Layer 2 of a small transformer language model trained on English Wikipedia (9 layers, counted from 0, width 128).
Take only the direct path to the model's output, skipping the later layers: a vector added to the residual stream pushes a token's score in proportion to its dot product with that token's output vector.

Output vectors of the tokens that the questions are about. A number n stands for n times 0.0025.
"wo": 131 44 -164 155 9 79 -54 7 -35 3 152 41 153 20 -60 49 -103 -38 159 -140 42 -204 -17 3 -30 37 -236 69 -74 192 -107 -237 -22 -56 -28 124 -195 -124 117 154 196 64 -29 0 -3 52 -50 49 171 -20 -184 -169 54 191 151 68 -14 42 59 122 -62 -220 13 11 179 12 -145 -68 10 30 -81 74 25 -3 76 131 77 -117 -44 296 27 52 16 15 -201 -63 -111 272 -33 -6 29 -52 -53 20 -87 -116 -58 -55 -212 73 -29 -148 95 -72 -15 -53 164 -80 56 64 40 -24 135 -39 -83 -43 -137 181 -41 27 8 -155 -198 123 9 -50 -46 41
"ep": 171 31 -40 -34 62 -118 -43 -25 40 58 7 37 100 -136 30 -145 27 -166 201 -9 -180 134 -115 192 -20 41 -8 -77 -50 3 -89 -85 20 50 -15 50 62 -69 80 -53 -4 166 -104 -56 -40 -70 -100 146 24 101 182 -115 51 224 144 -161 -76 182 62 245 -28 -142 51 40 -24 54 42 -129 79 -51 -15 -12 12 52 48 -176 -37 -68 33 -111 -127 -87 62 41 50 -194 102 124 -85 -17 53 29 82 -87 58 142 -20 -99 87 -117 -101 5 161 15 -17 -123 222 175 15 48 181 -16 -100 93 -167 -35 119 121 -161 160 236 103 47 169 33 73 -47 13
"ased": 98 70 113 46 14 -98 151 -66 -55 114 195 15 207 60 34 124 102 60 134 -90 -101 72 169 -123 18 100 -61 -40 -318 27 -153 21 -22 153 -130 155 -167 -25 -136 67 -46 -28 96 40 4 -40 24 76 4 -24 -72 166 79 283 -52 -70 -42 4 132 51 -32 172 -23 -424 -100 -133 -30 150 -19 -124 281 -69 -15 -168 201 131 163 151 71 241 -153 18 -78 -117 -45 -162 140 -13 245 64 -321 -107 -8 228 -262 50 78 -51 103 -275 41 30 382 -11 -138 -111 -9 -17 15 -53 236 97 -17 70 57 124 36 48 49 -129 93 -103 146 41 -49 -28 30 -198
"Q": -120 -31 -27 -29 -120 84 -5 78 31 -132 58 -13 -62 -36 19 97 -43 88 53 9 -71 53 3 185 73 13 -126 -119 -145 28 -27 -13 62 -12 -74 150 160 -171 -11 16 3 -10 17 3 181 -20 18 -8 76 28 -90 42 235 -143 136 -197 113 -172 -77 -145 -68 -82 -75 47 86 -108 -44 -33 11 -165 -66 31 17 -120 -6 -22 9 -131 14 90 -134 -86 -5 32 -147 -16 -53 69 46 3 -146 -219 -122 -15 -8 170 -6 -150 -3 -164 -102 -78 88 -14 -138 -102 -10 28 -65 68 19 57 -99 109 250 -40 50 21 -163 -132 -165 -92 58 15 -33 -34 -57 5
"′": 104 -119 -40 136 -126 -17 150 15 -7 -110 162 64 65 79 -104 -20 53 -58 -4 37 187 25 -232 42 99 227 55 0 21 176 49 -160 -150 -55 10 23 242 -69 -124 -175 124 45 3 -107 -68 -119 45 -163 61 -193 180 97 -69 129 77 -41 126 -116 111 188 -28 70 -170 44 140 0 -65 21 3 -90 172 93 -35 -3 -115 72 65 -67 -133 -18 -69 -57 13 -191 -27 -56 -47 131 96 65 -122 -156 24 53 -37 140 28 -155 -110 35 -291 -32 31 107 -44 -82 -132 -33 -234 -42 201 25 -19 -64 -50 -117 176 3 -7 68 -279 -146 -212 18 -74 -68 67 -163
"q": -12 -102 133 12 -188 -91 -63 26 -182 27 106 -10 -17 -209 16 74 -74 25 26 -45 -122 0 -126 18 -80 -68 -204 -135 -205 89 -137 7 137 -72 -62 -22 80 -105 -101 -123 -34 118 -57 55 -192 -169 -6 -196 -80 82 -60 -123 -30 171 203 65 55 31 -134 197 6 62 -150 -148 0 -6 -100 67 86 -80 -59 105 14 -241 -41 -69 -83 -93 28 -98 -178 -82 225 -36 15 -57 -234 15 36 -80 113 -18 -53 152 -80 -58 -17 -103 142 -7 -91 -102 54 -47 30 -223 4 84 18 -40 58 67 163 -3 67 118 15 93 -9 241 -65 -68 -62 10 1 -96 70 -112
" –": 14 72 -11 -82 -54 -10 -83 -20 40 -128 -125 35 -35 16 -130 174 9 -7 -26 -107 -25 -147 -137 88 37 -62 -34 -78 -34 -88 -10 -85 -68 -98 -81 80 40 -91 94 -159 3 9 -125 -90 53 14 22 -111 -114 -75 -127 74 -177 39 44 102 -48 83 43 97 104 108 -12 16 -75 32 125 78 59 -193 -69 84 -18 0 -78 33 115 40 108 229 -89 -26 59 -99 69 60 -21 122 40 27 -58 35 -53 -83 17 95 -13 30 26 82 -174 53 -111 10 109 81 -73 -22 -24 -199 47 -65 92 -12 -7 -91 11 -147 -111 76 -19 6 40 -89 -6 44 90 -55
"ir": 18 32 91 24 -41 -139 30 -98 49 249 133 -63 87 9 0 -128 37 120 153 16 112 148 24 -119 -9 -71 75 62 -38 -9 -132 -32 -21 -14 -58 27 29 -117 -18 -73 53 -20 -19 15 -39 -51 -72 -66 -67 -285 314 -199 -157 170 -99 -103 -79 -45 -61 -42 -158 -31 -12 -7 7 12 37 -83 76 172 -55 -180 21 75 -59 -122 62 99 -173 42 -78 33 3 121 220 116 74 125 -94 56 -109 -100 288 171 -98 -93 -61 9 -107 -23 0 -41 20 154 66 150 -65 45 198 -107 -124 200 -172 45 -104 -90 18 -112 -15 -27 -112 -28 -68 253 33 27 186 57
"ers": -41 43 -139 -34 -129 27 25 -215 -176 -153 -108 148 -165 40 -118 -74 -199 162 125 -34 140 143 -233 -181 -43 -6 -47 28 -239 -100 -59 48 -89 156 81 83 -165 -92 -62 101 -88 124 0 92 -48 81 24 -21 126 -15 96 -267 -128 -36 -73 30 -101 -239 -47 -158 31 0 -199 -144 -136 31 0 67 3 80 -140 43 -2 -82 -227 174 -138 -77 -111 -81 190 -143 52 -80 27 -103 93 46 3 174 -75 -141 104 0 40 -57 -36 3 152 211 45 87 218 19 116 100 -49 -83 -22 -172 -32 113 117 -44 0 -66 -9 17 -160 81 102 64 75 25 20 -153 16 -6
"ing": -30 66 -256 -73 -107 -109 -22 -47 -159 -126 -78 80 -46 106 204 76 -46 17 113 21 -54 -95 -78 70 -32 -26 -155 -125 -106 40 -51 26 0 -55 -25 64 35 -8 -73 -21 350 24 -35 70 -71 -70 34 -8 174 70 169 82 -92 20 -42 -3 -132 -116 -153 -187 -134 -20 -37 -38 72 84 -62 24 52 -15 -68 -69 27 140 -123 161 3 9 113 -3 25 47 -50 -75 0 30 65 -211 -39 97 189 6 -21 -190 12 -100 -83 44 59 108 131 -20 374 11 44 170 13 103 20 -34 72 -135 3 -32 -29 27 -137 -85 20 -14 158 159 226 -31 2 122 -45 52
"ten": -33 25 -51 -69 201 147 -98 161 286 -116 34 3 -189 -131 -30 -185 -62 -8 245 158 7 -167 -63 -83 33 38 -194 139 -29 140 -102 -330 182 91 -53 -23 -102 -177 -87 65 93 -179 159 -183 -48 -90 -11 -116 86 -7 -77 33 -241 -8 277 95 -42 -80 -188 230 -14 41 -84 56 115 -134 -57 -82 121 146 68 -16 -36 -29 -100 26 -97 -94 -76 -68 7 236 -233 -264 -307 22 -210 -5 68 -40 -214 -104 -88 -82 23 264 -41 41 191 -174 6 -54 79 -27 -194 188 -66 -38 -105 -61 -265 0 185 -123 -128 247 -18 -183 68 29 -15 13 -52 -149 -52 -56 -7 83
"ement": 86 -10 -67 -55 -168 239 43 76 119 -108 68 108 -71 -140 -168 53 -171 75 164 -117 7 -108 -259 78 7 235 46 125 -183 -14 -91 133 -47 88 20 -126 -131 13 -121 -45 121 126 14 145 11 -210 181 -171 -14 9 69 -95 56 125 18 -78 -42 220 190 92 -71 -104 -147 -255 32 78 -209 103 59 -29 72 -196 -6 109 -55 -241 -53 0 82 242 -89 20 -156 0 4 -210 85 81 -14 0 100 67 256 155 32 -6 11 -37 106 -29 -142 45 245 71 112 126 -48 85 37 -55 -57 203 147 -21 87 106 -52 154 72 -127 80 27 244 -67 -18 -42 -141 -45
"we": 80 42 -64 179 -16 -4 -141 97 -100 4 8 70 -37 118 38 -18 -115 44 75 -164 -138 52 49 -115 -55 16 -160 -30 -174 280 -172 -125 205 -100 0 90 -227 33 98 16 -164 209 25 -65 32 -133 153 -16 -64 -72 31 112 7 59 213 142 -8 -19 -148 125 -104 3 -52 -128 -56 -7 -261 -118 -4 -33 161 88 31 -76 -28 115 -50 71 199 -19 -276 283 48 -60 -187 43 -121 45 11 114 -93 -34 -185 -30 -155 39 -280 -67 -157 26 -85 -167 174 116 122 119 135 -5 91 122 54 78 290 -75 -91 23 78 -26 -189 10 -67 -63 -187 138 4 76 -27 -6
" from": -7 -109 -129 75 -45 30 -23 45 -32 -78 -105 94 67 56 38 121 7 -121 -62 92 59 -43 10 33 32 83 -15 37 -94 102 92 60 -79 -6 -17 6 -77 -42 -64 -7 152 -4 -37 -93 95 73 -60 -77 -104 -61 148 16 87 -2 -128 37 87 82 13 45 108 -109 -24 -89 28 103 0 62 -24 -51 -21 -24 -43 -79 53 64 -48 -2 76 -99 -16 -12 -184 -5 -57 11 -46 17 128 -130 22 112 -184 -67 39 -19 94 26 50 -180 18 11 30 57 -37 -48 291 -4 78 -255 7 5 53 -94 5 -44 -73 -36 -26 -87 118 104 -168 5 6 -123 73 -149
"an": -44 -15 93 -133 10 137 -77 -155 -30 263 151 -28 -36 50 91 108 22 5 158 22 -15 -49 186 66 -23 106 -149 -62 8 -134 43 58 18 2 218 21 -80 -13 97 30 -76 -107 -79 -25 -78 -25 25 45 61 108 130 -31 -21 -8 23 -45 -56 -98 -34 -40 -68 137 38 30 -150 -90 143 -75 288 143 -177 16 45 0 -27 -50 -66 -100 -54 -48 -18 -16 -109 94 150 -57 0 86 -31 -158 11 -21 65 0 47 -40 -88 18 120 100 153 33 175 -102 -8 -42 115 114 124 -49 142 -142 62 92 49 -68 115 20 5 59 -153 114 17 -149 27 102 100 -26
"ith": 133 190 47 63 -76 -258 278 59 -26 160 85 -42 -133 128 70 104 39 -136 261 -42 38 -150 -114 138 -16 27 -96 51 141 232 82 -221 108 -130 63 53 48 -26 -54 -138 229 -228 -65 -196 -3 79 192 31 119 18 -4 64 147 71 114 35 22 19 99 -81 28 -126 67 8 -23 0 -221 65 -82 -57 183 -167 9 -3 108 -93 149 48 93 -45 -29 -185 96 -39 -32 -112 -118 111 42 -165 -76 33 138 58 -123 0 167 -26 -40 163 -31 83 85 -100 -87 -193 -62 -80 -43 -25 223 274 -62 -146 116 -139 82 -61 -110 22 4 46 -77 -47 -16 -12 -108 -41
"ly": 73 24 -51 -27 248 -8 52 4 170 51 20 176 -284 -13 152 116 -36 -68 94 37 -145 -76 32 -217 -110 -40 207 173 10 107 -62 8 99 -112 50 278 -86 24 -38 37 -110 87 52 -475 34 -55 -168 213 4 -7 126 -14 -183 106 -54 -37 -40 36 16 92 -140 -58 -173 -146 92 45 108 58 63 131 -129 4 22 45 -4 -67 116 67 173 -170 7 126 228 -201 -56 -104 21 235 163 96 -109 67 -126 113 19 70 -83 49 -194 65 22 64 -52 194 49 76 -146 -6 36 97 42 0 96 26 40 237 -219 -301 -4 -55 61 4 -144 -67 4 -67 -106 82
"ough": 164 84 -80 58 -31 49 -93 -97 109 211 321 59 114 24 -198 119 -16 151 163 -206 165 -117 -308 -11 0 -40 94 187 -115 118 -100 45 -28 99 157 167 -141 132 -89 44 145 47 -44 17 139 13 67 246 114 33 37 86 62 84 150 101 36 -28 -55 29 -65 0 -241 -110 -67 10 65 194 199 77 133 -133 -20 52 185 163 156 -126 208 44 -91 -98 14 -81 -26 -14 -69 196 102 3 86 -218 -49 78 170 158 -165 -17 -105 119 0 -227 109 -219 3 -57 -113 -67 142 221 173 70 21 -71 -194 10 -58 96 227 -7 56 -103 121 94 -34 49 131 -38

Each question shows what one neuron of this layer's MLP adds at an activation of 1. A number n stands for n times 0.0011.

n311: 57 -63 -127 97 -43 0 -130 -72 -189 63 -6 -31 -60 -87 -266 -20 -43 129 110 -111 159 59 -3 -19 -117 -6 -48 -122 76 -96 -124 -45 -116 48 125 -185 106 -47 -38 38 -31 -8 0 -26 19 -146 160 157 3 -75 -78 22 12 -34 62 114 -14 124 11 84 -60 -102 -52 115 -163 106 26 42 -14 105 -105 -28 26 -118 8 -147 -122 154 -84 -52 205 -115 -3 189 22 82 27 -41 -114 132 -52 18 67 75 -14 11 108 102 13 44 155 -101 169 44 -63 36 -3 120 -40 71 26 33 -39 -9 -254 -59 -174 -44 69 90 113 6 31 -53 220 89 -117 -37
Pushed up most: "ers"

n184: -140 39 256 -11 72 52 -3 61 -269 -17 -77 33 3 178 175 -176 -14 79 -6 72 -33 18 65 134 64 108 79 -67 -57 0 -117 37 -8 -18 -231 65 -13 58 -90 37 5 56 47 94 -172 -102 35 53 26 36 58 -34 -110 16 -118 92 -32 71 44 -223 130 19 -66 95 66 -14 -41 8 50 -147 -33 72 -12 -3 -19 30 78 134 -25 -70 -161 183 -37 49 -40 9 -3 45 -222 56 -101 -35 -37 -166 25 -61 52 -67 -159 135 8 0 56 -5 105 89 -97 36 -78 -16 92 -120 -106 71 -229 15 5 -54 -51 150 -82 53 0 -23 154 23 8 -55
Which three tokens does it push up most, strongest first? "ing", "we", "ir"

n16: 193 -125 3 -28 23 -8 -61 -52 -147 6 -25 -44 90 -21 0 49 36 93 -62 -40 93 -197 -27 5 -22 19 -19 -130 -85 241 -18 42 -102 46 69 45 64 47 120 62 53 23 -41 -147 158 -68 -92 28 -26 36 25 101 38 162 16 26 44 -71 46 28 31 -132 -8 -26 0 -103 52 -5 31 39 16 29 6 48 80 161 136 129 75 -17 43 69 3 108 27 -84 -149 21 21 -156 44 -125 3 140 115 13 -73 28 33 78 74 -182 135 39 -30 103 -208 52 -178 21 -110 31 29 -3 204 -153 67 272 68 3 35 38 -73 130 -51 -56 119 172
Which two tokens does it push up most, strongest first? "ough", "wo"

n238: 64 108 -11 -127 -16 -7 47 40 181 -99 7 228 54 -146 -101 -20 162 111 113 189 213 -59 66 -112 85 0 141 -20 -226 16 -90 114 50 100 61 151 189 150 -27 152 3 59 60 13 172 150 9 163 -170 78 -30 29 0 62 -75 -41 196 -90 -120 49 -122 -122 20 -48 57 123 100 -118 23 -63 -23 -142 45 38 150 89 -78 100 -113 7 109 113 146 6 -23 18 -208 29 200 270 -84 71 109 -185 50 -106 -13 -162 -19 85 -32 -131 -31 -10 150 -60 -128 -70 0 227 78 -114 116 72 92 47 174 124 34 249 -68 -100 -129 -35 -52 -41 212 104
Which three tokens does it push up most, strongest first? "ough", "ly", "′"

n333: 36 61 -348 -118 51 24 -6 -3 -92 -147 -44 46 -45 17 67 -24 162 123 -155 -92 3 53 59 40 0 -12 -9 -190 -166 -131 166 9 -207 11 -122 43 -51 58 -9 122 88 107 187 -100 50 6 -25 28 -93 71 -67 -103 13 86 -12 17 197 -177 15 135 -60 -48 60 -81 -94 -3 136 47 -111 71 -198 163 -62 37 -100 -63 -43 -38 183 -145 -39 -32 152 23 -145 -39 -6 -40 -135 49 -58 -94 -90 -12 -125 12 -204 132 71 90 -67 12 -113 -52 53 13 -51 103 -107 15 21 -11 225 41 13 210 -89 -22 -70 -112 -13 -185 -32 88 -38 -81 -186 73
Pushed down most: "ith"

n153: 180 -78 130 40 -31 178 119 99 -42 -24 108 110 -43 -16 69 55 178 -59 -193 24 46 61 84 27 30 230 -84 -10 154 -61 116 25 10 -85 -56 201 12 16 144 34 -86 -155 -115 23 -18 -13 42 -43 -21 -58 -39 -19 -35 -29 -144 -9 -50 273 62 -85 -154 23 278 -25 -26 0 -36 -93 237 -7 -127 -167 -196 -25 -99 3 60 -78 -45 42 130 -3 50 80 99 -70 -318 196 6 57 -123 -38 77 -89 79 -254 10 30 0 33 6 94 -169 119 29 -154 52 -124 122 -10 -7 -252 -225 111 -24 -21 -40 -67 27 -106 97 14 -84 61 153 -158 96 -158
Pushed up most: "an"

n264: -46 96 -121 130 43 -298 -116 66 107 36 38 121 -37 14 -147 49 -17 9 119 -57 55 8 54 48 -99 49 -6 110 96 76 25 -75 0 -5 35 26 -179 66 -6 24 -176 104 74 -86 38 -32 -218 -58 173 -182 185 -71 -59 -101 -109 44 -17 -8 -20 21 36 -142 57 19 -9 -94 92 -96 3 178 31 -78 23 24 112 40 -58 12 -16 104 34 -58 -87 -95 -81 95 -52 30 106 47 28 -46 -6 -67 0 44 268 75 -67 -188 83 77 -23 -129 -13 -93 24 97 95 -153 -98 25 136 101 39 94 98 198 -124 -129 -9 154 230 -53 -24 -30 42 -84
Pushed down most: "q"

n113: 6 104 158 19 37 60 -49 -6 -18 102 254 -121 -91 202 -46 -173 -6 107 -13 -6 -110 -42 87 -139 12 -128 -96 -135 -12 -182 -29 12 -69 -14 -83 53 -83 -64 0 -175 0 -65 -225 36 120 73 17 -46 177 68 165 52 -98 -68 62 9 -26 29 -199 60 6 147 42 20 33 -12 -49 0 105 -81 -36 64 -69 63 47 -72 -52 -22 -53 10 138 295 66 37 -110 81 -34 -14 -92 217 158 -126 93 56 67 3 42 -77 -144 -28 112 -17 58 -38 -375 -67 -68 58 79 108 95 -69 -117 119 182 11 63 50 -92 136 -181 114 -124 94 76 131 47 3
Which two tokens does it push up most, strongest first? "an", "ir"

n120: 80 272 339 -60 75 -53 238 170 219 -108 -55 144 76 25 -63 -133 27 114 92 135 121 -327 197 -120 -113 134 350 99 -26 302 128 91 -194 182 13 123 331 51 -82 440 -39 -66 -4 214 112 449 85 -185 -66 58 -121 135 -226 165 235 -63 115 -128 -155 139 -42 -9 191 -76 258 82 13 -74 -30 5 49 -4 85 62 217 9 -27 60 -28 -142 -57 -71 42 -4 -35 -175 -223 -21 -101 54 -197 -66 277 60 228 72 79 180 46 -59 -22 -382 -68 -26 68 -9 -120 102 22 13 -72 -17 9 -9 61 -4 122 32 -61 216 38 -91 -271 74 -162 -32 -121 -174
Which three tokens does it push up most, strongest first? "ten", "′", "ith"

n190: -89 45 -84 127 18 -16 105 213 6 3 -95 137 -184 90 -73 -38 -89 115 24 -50 150 -150 171 -127 -45 -285 37 54 -167 -3 -128 -107 -85 82 -16 169 149 124 19 -33 15 -106 18 104 31 224 191 -29 -43 118 44 -39 -109 -160 -102 96 100 -24 9 -72 23 69 92 88 -54 -78 -82 90 9 -25 35 -73 -50 -80 86 128 -116 3 -32 71 31 17 -129 27 -74 -171 9 -136 -63 -168 -55 105 -119 -101 -35 279 50 176 -41 -71 -131 -109 -45 88 -125 7 -100 -104 89 12 326 81 37 -111 -33 -9 51 -10 47 124 20 -231 -115 -13 43 39 71 -146
Pushed down most: "ep"

n177: -104 -38 61 -69 37 45 148 98 -57 -71 -116 -49 -104 131 126 -46 -108 3 176 13 145 28 156 83 -205 116 -99 -74 33 72 29 -18 -30 -45 -49 47 224 212 59 13 -71 -45 6 -95 73 201 86 133 -42 77 -74 -23 -96 -39 -164 -99 50 123 -88 289 -201 15 21 35 -24 -103 -137 -146 -76 -34 121 -124 -17 -126 51 145 -81 -3 -179 -36 -27 29 17 -29 24 -39 6 -41 26 -28 59 -120 81 -38 -18 175 218 -105 65 -25 -59 -38 145 -50 100 240 14 -158 -64 -201 25 67 -3 -79 -151 -243 -116 -9 -101 49 29 65 3 -107 13 -25 -6 -73
Which three tokens does it push up most, strongest first? "ith", "ten", "′"

n409: -7 105 -18 96 -59 95 161 40 88 -11 -240 -86 13 98 -127 66 -114 -75 -40 -194 117 -19 -183 -199 71 -160 95 -131 -46 23 3 -58 -217 -43 -101 -82 113 73 -44 -55 -100 254 3 -60 -149 -86 -30 -47 -53 -93 -7 -88 330 23 -62 -32 -16 -70 10 -149 97 -95 -126 -146 -7 44 53 -202 -6 37 92 125 225 -6 192 -69 44 -251 -100 99 -112 -148 -66 -16 -98 85 22 13 -243 -20 112 -99 -183 10 27 0 16 -222 -130 -95 -26 22 -152 -124 153 -3 6 103 74 147 94 -76 -51 17 -21 -50 117 120 101 124 155 114 -53 -89 -173 -45 91 -190
Pushed down most: "ten"

n507: -7 124 39 -119 -132 56 -35 -42 -62 48 109 15 21 -147 -4 -186 -21 128 -80 110 110 -36 17 3 21 53 221 -25 -31 83 51 65 -174 -33 131 58 192 198 -47 11 82 10 60 -246 -54 53 -109 -75 48 -88 -7 -70 -292 253 -93 153 -84 -3 -73 230 235 14 -39 -117 53 -449 -225 3 0 -152 -115 95 -56 72 75 21 -132 -44 -103 56 -223 -111 -90 166 162 78 17 254 90 186 88 116 -79 126 -11 -138 0 92 -43 -82 31 -231 -78 34 142 70 -72 -21 81 3 78 157 27 210 22 -20 67 -22 -26 -100 -179 -117 49 214 22 -87 7 -32
Which two tokens does it push up most, strongest first? "ir", "′"

n322: -41 -3 45 -87 31 16 -30 -98 -24 -137 -3 -85 24 -18 -19 22 -44 142 21 -96 -44 -23 120 -81 -47 -82 88 85 77 -8 146 -89 56 -13 55 181 33 47 119 -42 166 28 -85 285 276 -119 -166 116 -123 61 74 -98 91 -42 42 54 107 88 -43 6 60 -59 -41 47 117 -64 38 -61 -123 -27 3 21 -147 109 101 -62 11 -56 -109 -185 -89 43 -41 -64 -19 95 -105 -5 -3 -102 8 107 -66 -34 -46 122 -70 258 -46 138 -34 67 3 49 0 77 -96 -111 55 -67 200 39 31 -67 -140 -178 -85 67 -5 -52 -86 -55 -73 -137 -42 25 -61 -8
Pushed up most: "ough"

n170: 45 3 50 -43 -97 93 127 100 -25 3 20 17 113 -246 94 3 -33 62 63 98 -78 -21 -22 33 -118 184 13 26 38 3 71 97 -61 75 -7 -23 -15 -43 -135 160 125 36 -89 -149 173 113 -121 10 147 -126 159 18 -59 35 -6 -126 -145 28 6 -67 111 102 13 -22 -16 10 -77 -164 156 -97 -54 -162 -113 36 66 220 56 -160 -74 86 458 -102 43 -243 -161 192 70 123 -12 -125 102 10 194 9 75 -105 -19 7 15 155 -28 -9 131 -102 -247 -3 -21 -3 6 25 26 -6 22 173 41 3 -58 -56 51 -15 -38 76 -83 17 17 223 -204 -214
Pushed down most: "we"

n446: -271 102 -11 -30 55 80 127 -191 64 -102 183 56 132 31 -65 103 -42 24 -158 276 59 -33 -57 48 -210 -16 -108 -137 -146 -19 109 19 77 -24 150 17 -76 -65 -3 -10 -60 -45 -49 107 39 -39 94 -3 -106 33 3 -58 126 82 -199 101 -127 71 308 -71 51 13 -32 -43 -68 106 -126 231 31 11 -183 25 -33 39 -22 57 66 -60 68 55 32 -92 21 -91 9 -82 119 157 -43 7 -93 -48 -43 -91 -130 6 -90 49 -193 63 50 -83 -75 -241 -53 -118 -219 -23 49 150 65 18 -181 -193 -265 -130 70 -73 30 0 -110 -232 -111 130 -23 57 72 26
Pushed up most: "ough"

n237: 6 -134 -244 -16 -69 -130 -262 -199 3 -91 -59 41 -103 -46 -71 -58 78 -31 21 -104 -81 -42 -50 66 -23 -3 113 88 0 32 12 174 41 45 -178 10 193 104 -128 -63 -44 134 21 -51 25 112 -9 -33 105 -27 -29 -58 173 69 63 -73 98 -55 35 -200 -27 57 13 -43 96 59 166 -66 -25 -25 80 -225 -47 -99 38 -133 0 255 -108 -82 165 -142 -97 -100 -6 170 -67 6 -46 186 -68 161 -95 152 23 67 -95 87 131 3 65 125 58 31 -137 -188 36 38 29 73 29 128 -260 -152 -125 21 -36 -79 -32 52 -143 -206 134 -73 7 -145 -265 -180
Pushed up most: "Q"

n246: 44 -130 -10 192 -104 97 -10 13 -19 110 137 38 3 -171 48 22 -13 101 -3 -158 191 -18 56 -77 -64 -35 -16 61 -31 75 106 -52 -38 -150 -26 87 -27 -133 -36 -52 -6 3 66 13 24 240 -63 93 93 15 -57 66 -239 240 31 -90 230 -9 -16 16 83 -137 -281 15 22 -71 -151 -46 -116 147 -31 3 111 21 148 -181 125 46 -55 -7 -31 7 -33 -77 -121 -245 113 36 -54 52 -67 -20 -64 -70 48 139 60 -3 106 135 -305 127 115 -60 100 -69 120 135 -44 12 172 -30 52 29 63 -133 75 36 -17 90 -188 -78 78 -46 180 195 6 -222
Pushed up most: "′"

n300: -10 53 87 -50 -43 -40 -46 178 -128 62 -71 88 -122 48 -56 35 -21 30 8 -29 -41 -38 207 -40 88 -148 32 5 82 27 20 44 55 54 36 -127 -2 61 -23 112 76 -64 126 -13 58 76 -132 -5 -43 -28 127 22 115 114 30 89 90 -56 -35 13 69 -18 142 65 51 -158 162 -152 17 -23 -35 181 40 97 42 -25 -5 202 7 -237 -126 -115 12 41 89 24 -26 -135 -14 -28 -34 -149 -52 -79 94 7 73 123 -78 78 -76 102 -82 0 -119 -48 19 -33 -146 -80 -74 79 -27 5 -104 -10 91 -57 30 -41 124 150 -22 -8 163 -60 -77 13
Pushed down most: "ement"

n430: 94 -189 -84 -117 -21 -106 130 -51 106 -43 -13 -109 -50 171 -10 -138 375 57 -182 43 -108 129 -105 85 61 76 -87 35 46 -59 -82 -131 59 44 38 -126 -59 126 -26 -94 184 41 -129 -123 -300 -3 58 -16 67 115 108 146 -31 -46 -12 81 175 51 -60 -69 -43 3 38 -141 50 -245 -16 80 197 -49 72 191 149 9 -9 -9 77 -101 -81 -164 -12 160 51 0 -96 -60 9 66 -51 212 -3 145 68 -37 -44 -163 147 -70 62 -55 21 39 57 12 24 -30 61 -110 82 81 -60 -54 -100 169 -159 112 -54 39 151 15 198 -37 81 -137 62 6 92 -92
Pushed down most: "Q"

n78: 45 -40 86 -114 93 -219 51 -39 -50 -98 129 132 -125 -3 24 125 15 48 130 0 -9 -92 -47 -6 -85 -57 82 -18 20 91 -23 -104 -86 -47 -63 37 17 85 -43 -9 -116 131 122 45 -49 92 -25 -33 -262 8 66 -54 -29 -44 9 -54 172 -3 -27 96 6 59 -125 -20 113 -27 -15 23 -83 73 0 46 277 11 -3 -27 91 127 109 -121 -50 -73 31 3 210 298 138 -199 31 -125 95 108 -168 78 -180 126 -12 -6 33 189 87 -88 281 -63 -173 50 155 -30 -111 -177 -66 -128 35 34 88 -140 62 65 3 108 19 90 169 117 25 62 20 33
Pushed up most: "ing"

n353: 49 -54 -102 -106 -74 -226 -77 -60 -13 -349 50 -3 -54 -52 -33 -260 80 70 36 74 38 -164 29 86 -8 -54 48 -69 -43 -158 63 0 -91 -83 -36 -56 72 -57 53 -48 -90 94 41 -98 110 -41 64 119 -155 -20 -76 26 -191 -13 -13 -15 -83 10 32 23 116 94 41 119 -174 -72 -30 5 97 -102 -30 -16 -129 99 -141 81 -3 197 2 141 62 92 67 -10 138 199 -15 90 -31 169 -26 6 -130 -132 -60 18 -22 5 -25 11 -10 -93 149 -10 101 60 18 -27 -16 83 -3 -46 -52 -34 86 41 -21 14 -108 111 78 -76 -46 -37 93 -145 -116 25
Pushed up most: " –"

n185: -6 -25 67 -232 38 69 -58 -81 -111 -37 -18 -59 9 129 96 3 -15 40 50 -12 -61 75 100 78 -15 -35 0 56 -54 -57 -42 -278 284 -54 15 -24 -60 -116 110 60 6 38 22 6 89 153 -50 -97 -24 -3 -9 66 -22 -65 -51 5 78 42 -60 -12 160 -114 -199 69 -84 -136 -84 8 -128 -148 167 117 92 -57 17 94 -3 -114 -61 -46 -189 159 0 -150 85 -18 66 -99 -82 24 31 117 -71 -28 -32 30 -32 26 -97 15 36 -3 18 -100 269 279 153 -46 23 54 9 121 -98 -27 -46 19 71 83 83 -83 68 -121 -3 -159 -114 57 -175 -241
Pushed up most: "we"

n487: 159 -170 256 -140 96 -59 67 66 7 52 -14 -64 -139 123 10 -40 20 -336 -155 -142 -73 -86 198 0 175 -212 65 121 -26 -218 118 -55 3 -55 40 186 -56 32 -166 95 -10 -145 157 -129 -145 -20 88 124 -129 -89 13 34 -21 -164 116 85 22 -165 -85 17 142 -157 43 76 218 -7 96 -36 261 -103 13 22 34 19 -23 101 -37 -55 -3 -63 16 -24 25 19 91 28 -75 -69 -50 -118 35 113 -34 26 -30 -38 13 64 59 -240 16 88 -335 177 159 17 -160 -69 86 218 60 -104 -67 34 10 139 -3 78 82 25 42 74 99 34 -69 -164 -16 -66
Which two tokens does it push up most, strongest first? "ly", "ten"

n324: -99 213 -80 -102 57 -60 -70 -26 195 -110 -60 141 -84 91 6 32 21 59 -54 30 76 -105 -40 92 -44 -70 -29 12 11 -151 -45 -192 6 -16 97 45 186 3 -12 33 -8 -68 -174 174 -29 61 69 32 -288 24 -6 58 -53 14 11 -30 6 -84 46 42 261 17 -93 136 -139 -15 110 45 20 119 17 224 -56 -43 -105 80 77 87 -136 123 -86 43 -30 0 99 34 173 0 -174 154 25 273 30 152 -32 -42 -52 206 -11 74 109 -50 65 -47 6 76 19 23 -82 -3 44 132 36 60 107 41 44 12 -11 17 -37 -78 -118 -123 -151 6 -141 143
Pushed up most: " –"

n61: 43 -73 -110 18 120 152 -83 -100 -84 -54 199 -68 122 0 -129 -26 -169 -219 87 -18 -123 -48 -31 77 -6 -111 -25 -17 -276 218 44 -44 28 -3 -17 -157 48 -54 6 50 19 -26 -14 114 34 102 34 61 -189 13 -23 -108 -129 -36 -83 -41 76 -128 -59 -53 9 65 -45 -60 88 -20 -51 111 -25 28 34 -126 3 88 133 -14 69 12 101 -24 73 6 -105 -24 -120 118 -46 -27 -19 -32 -197 79 -49 138 -146 -245 0 -89 -11 -12 99 -14 75 92 -118 182 -21 -65 -146 -64 29 3 -107 -6 -72 -128 73 -85 -37 11 -94 -88 -40 65 260 -97 53 151
Pushed down most: "ep"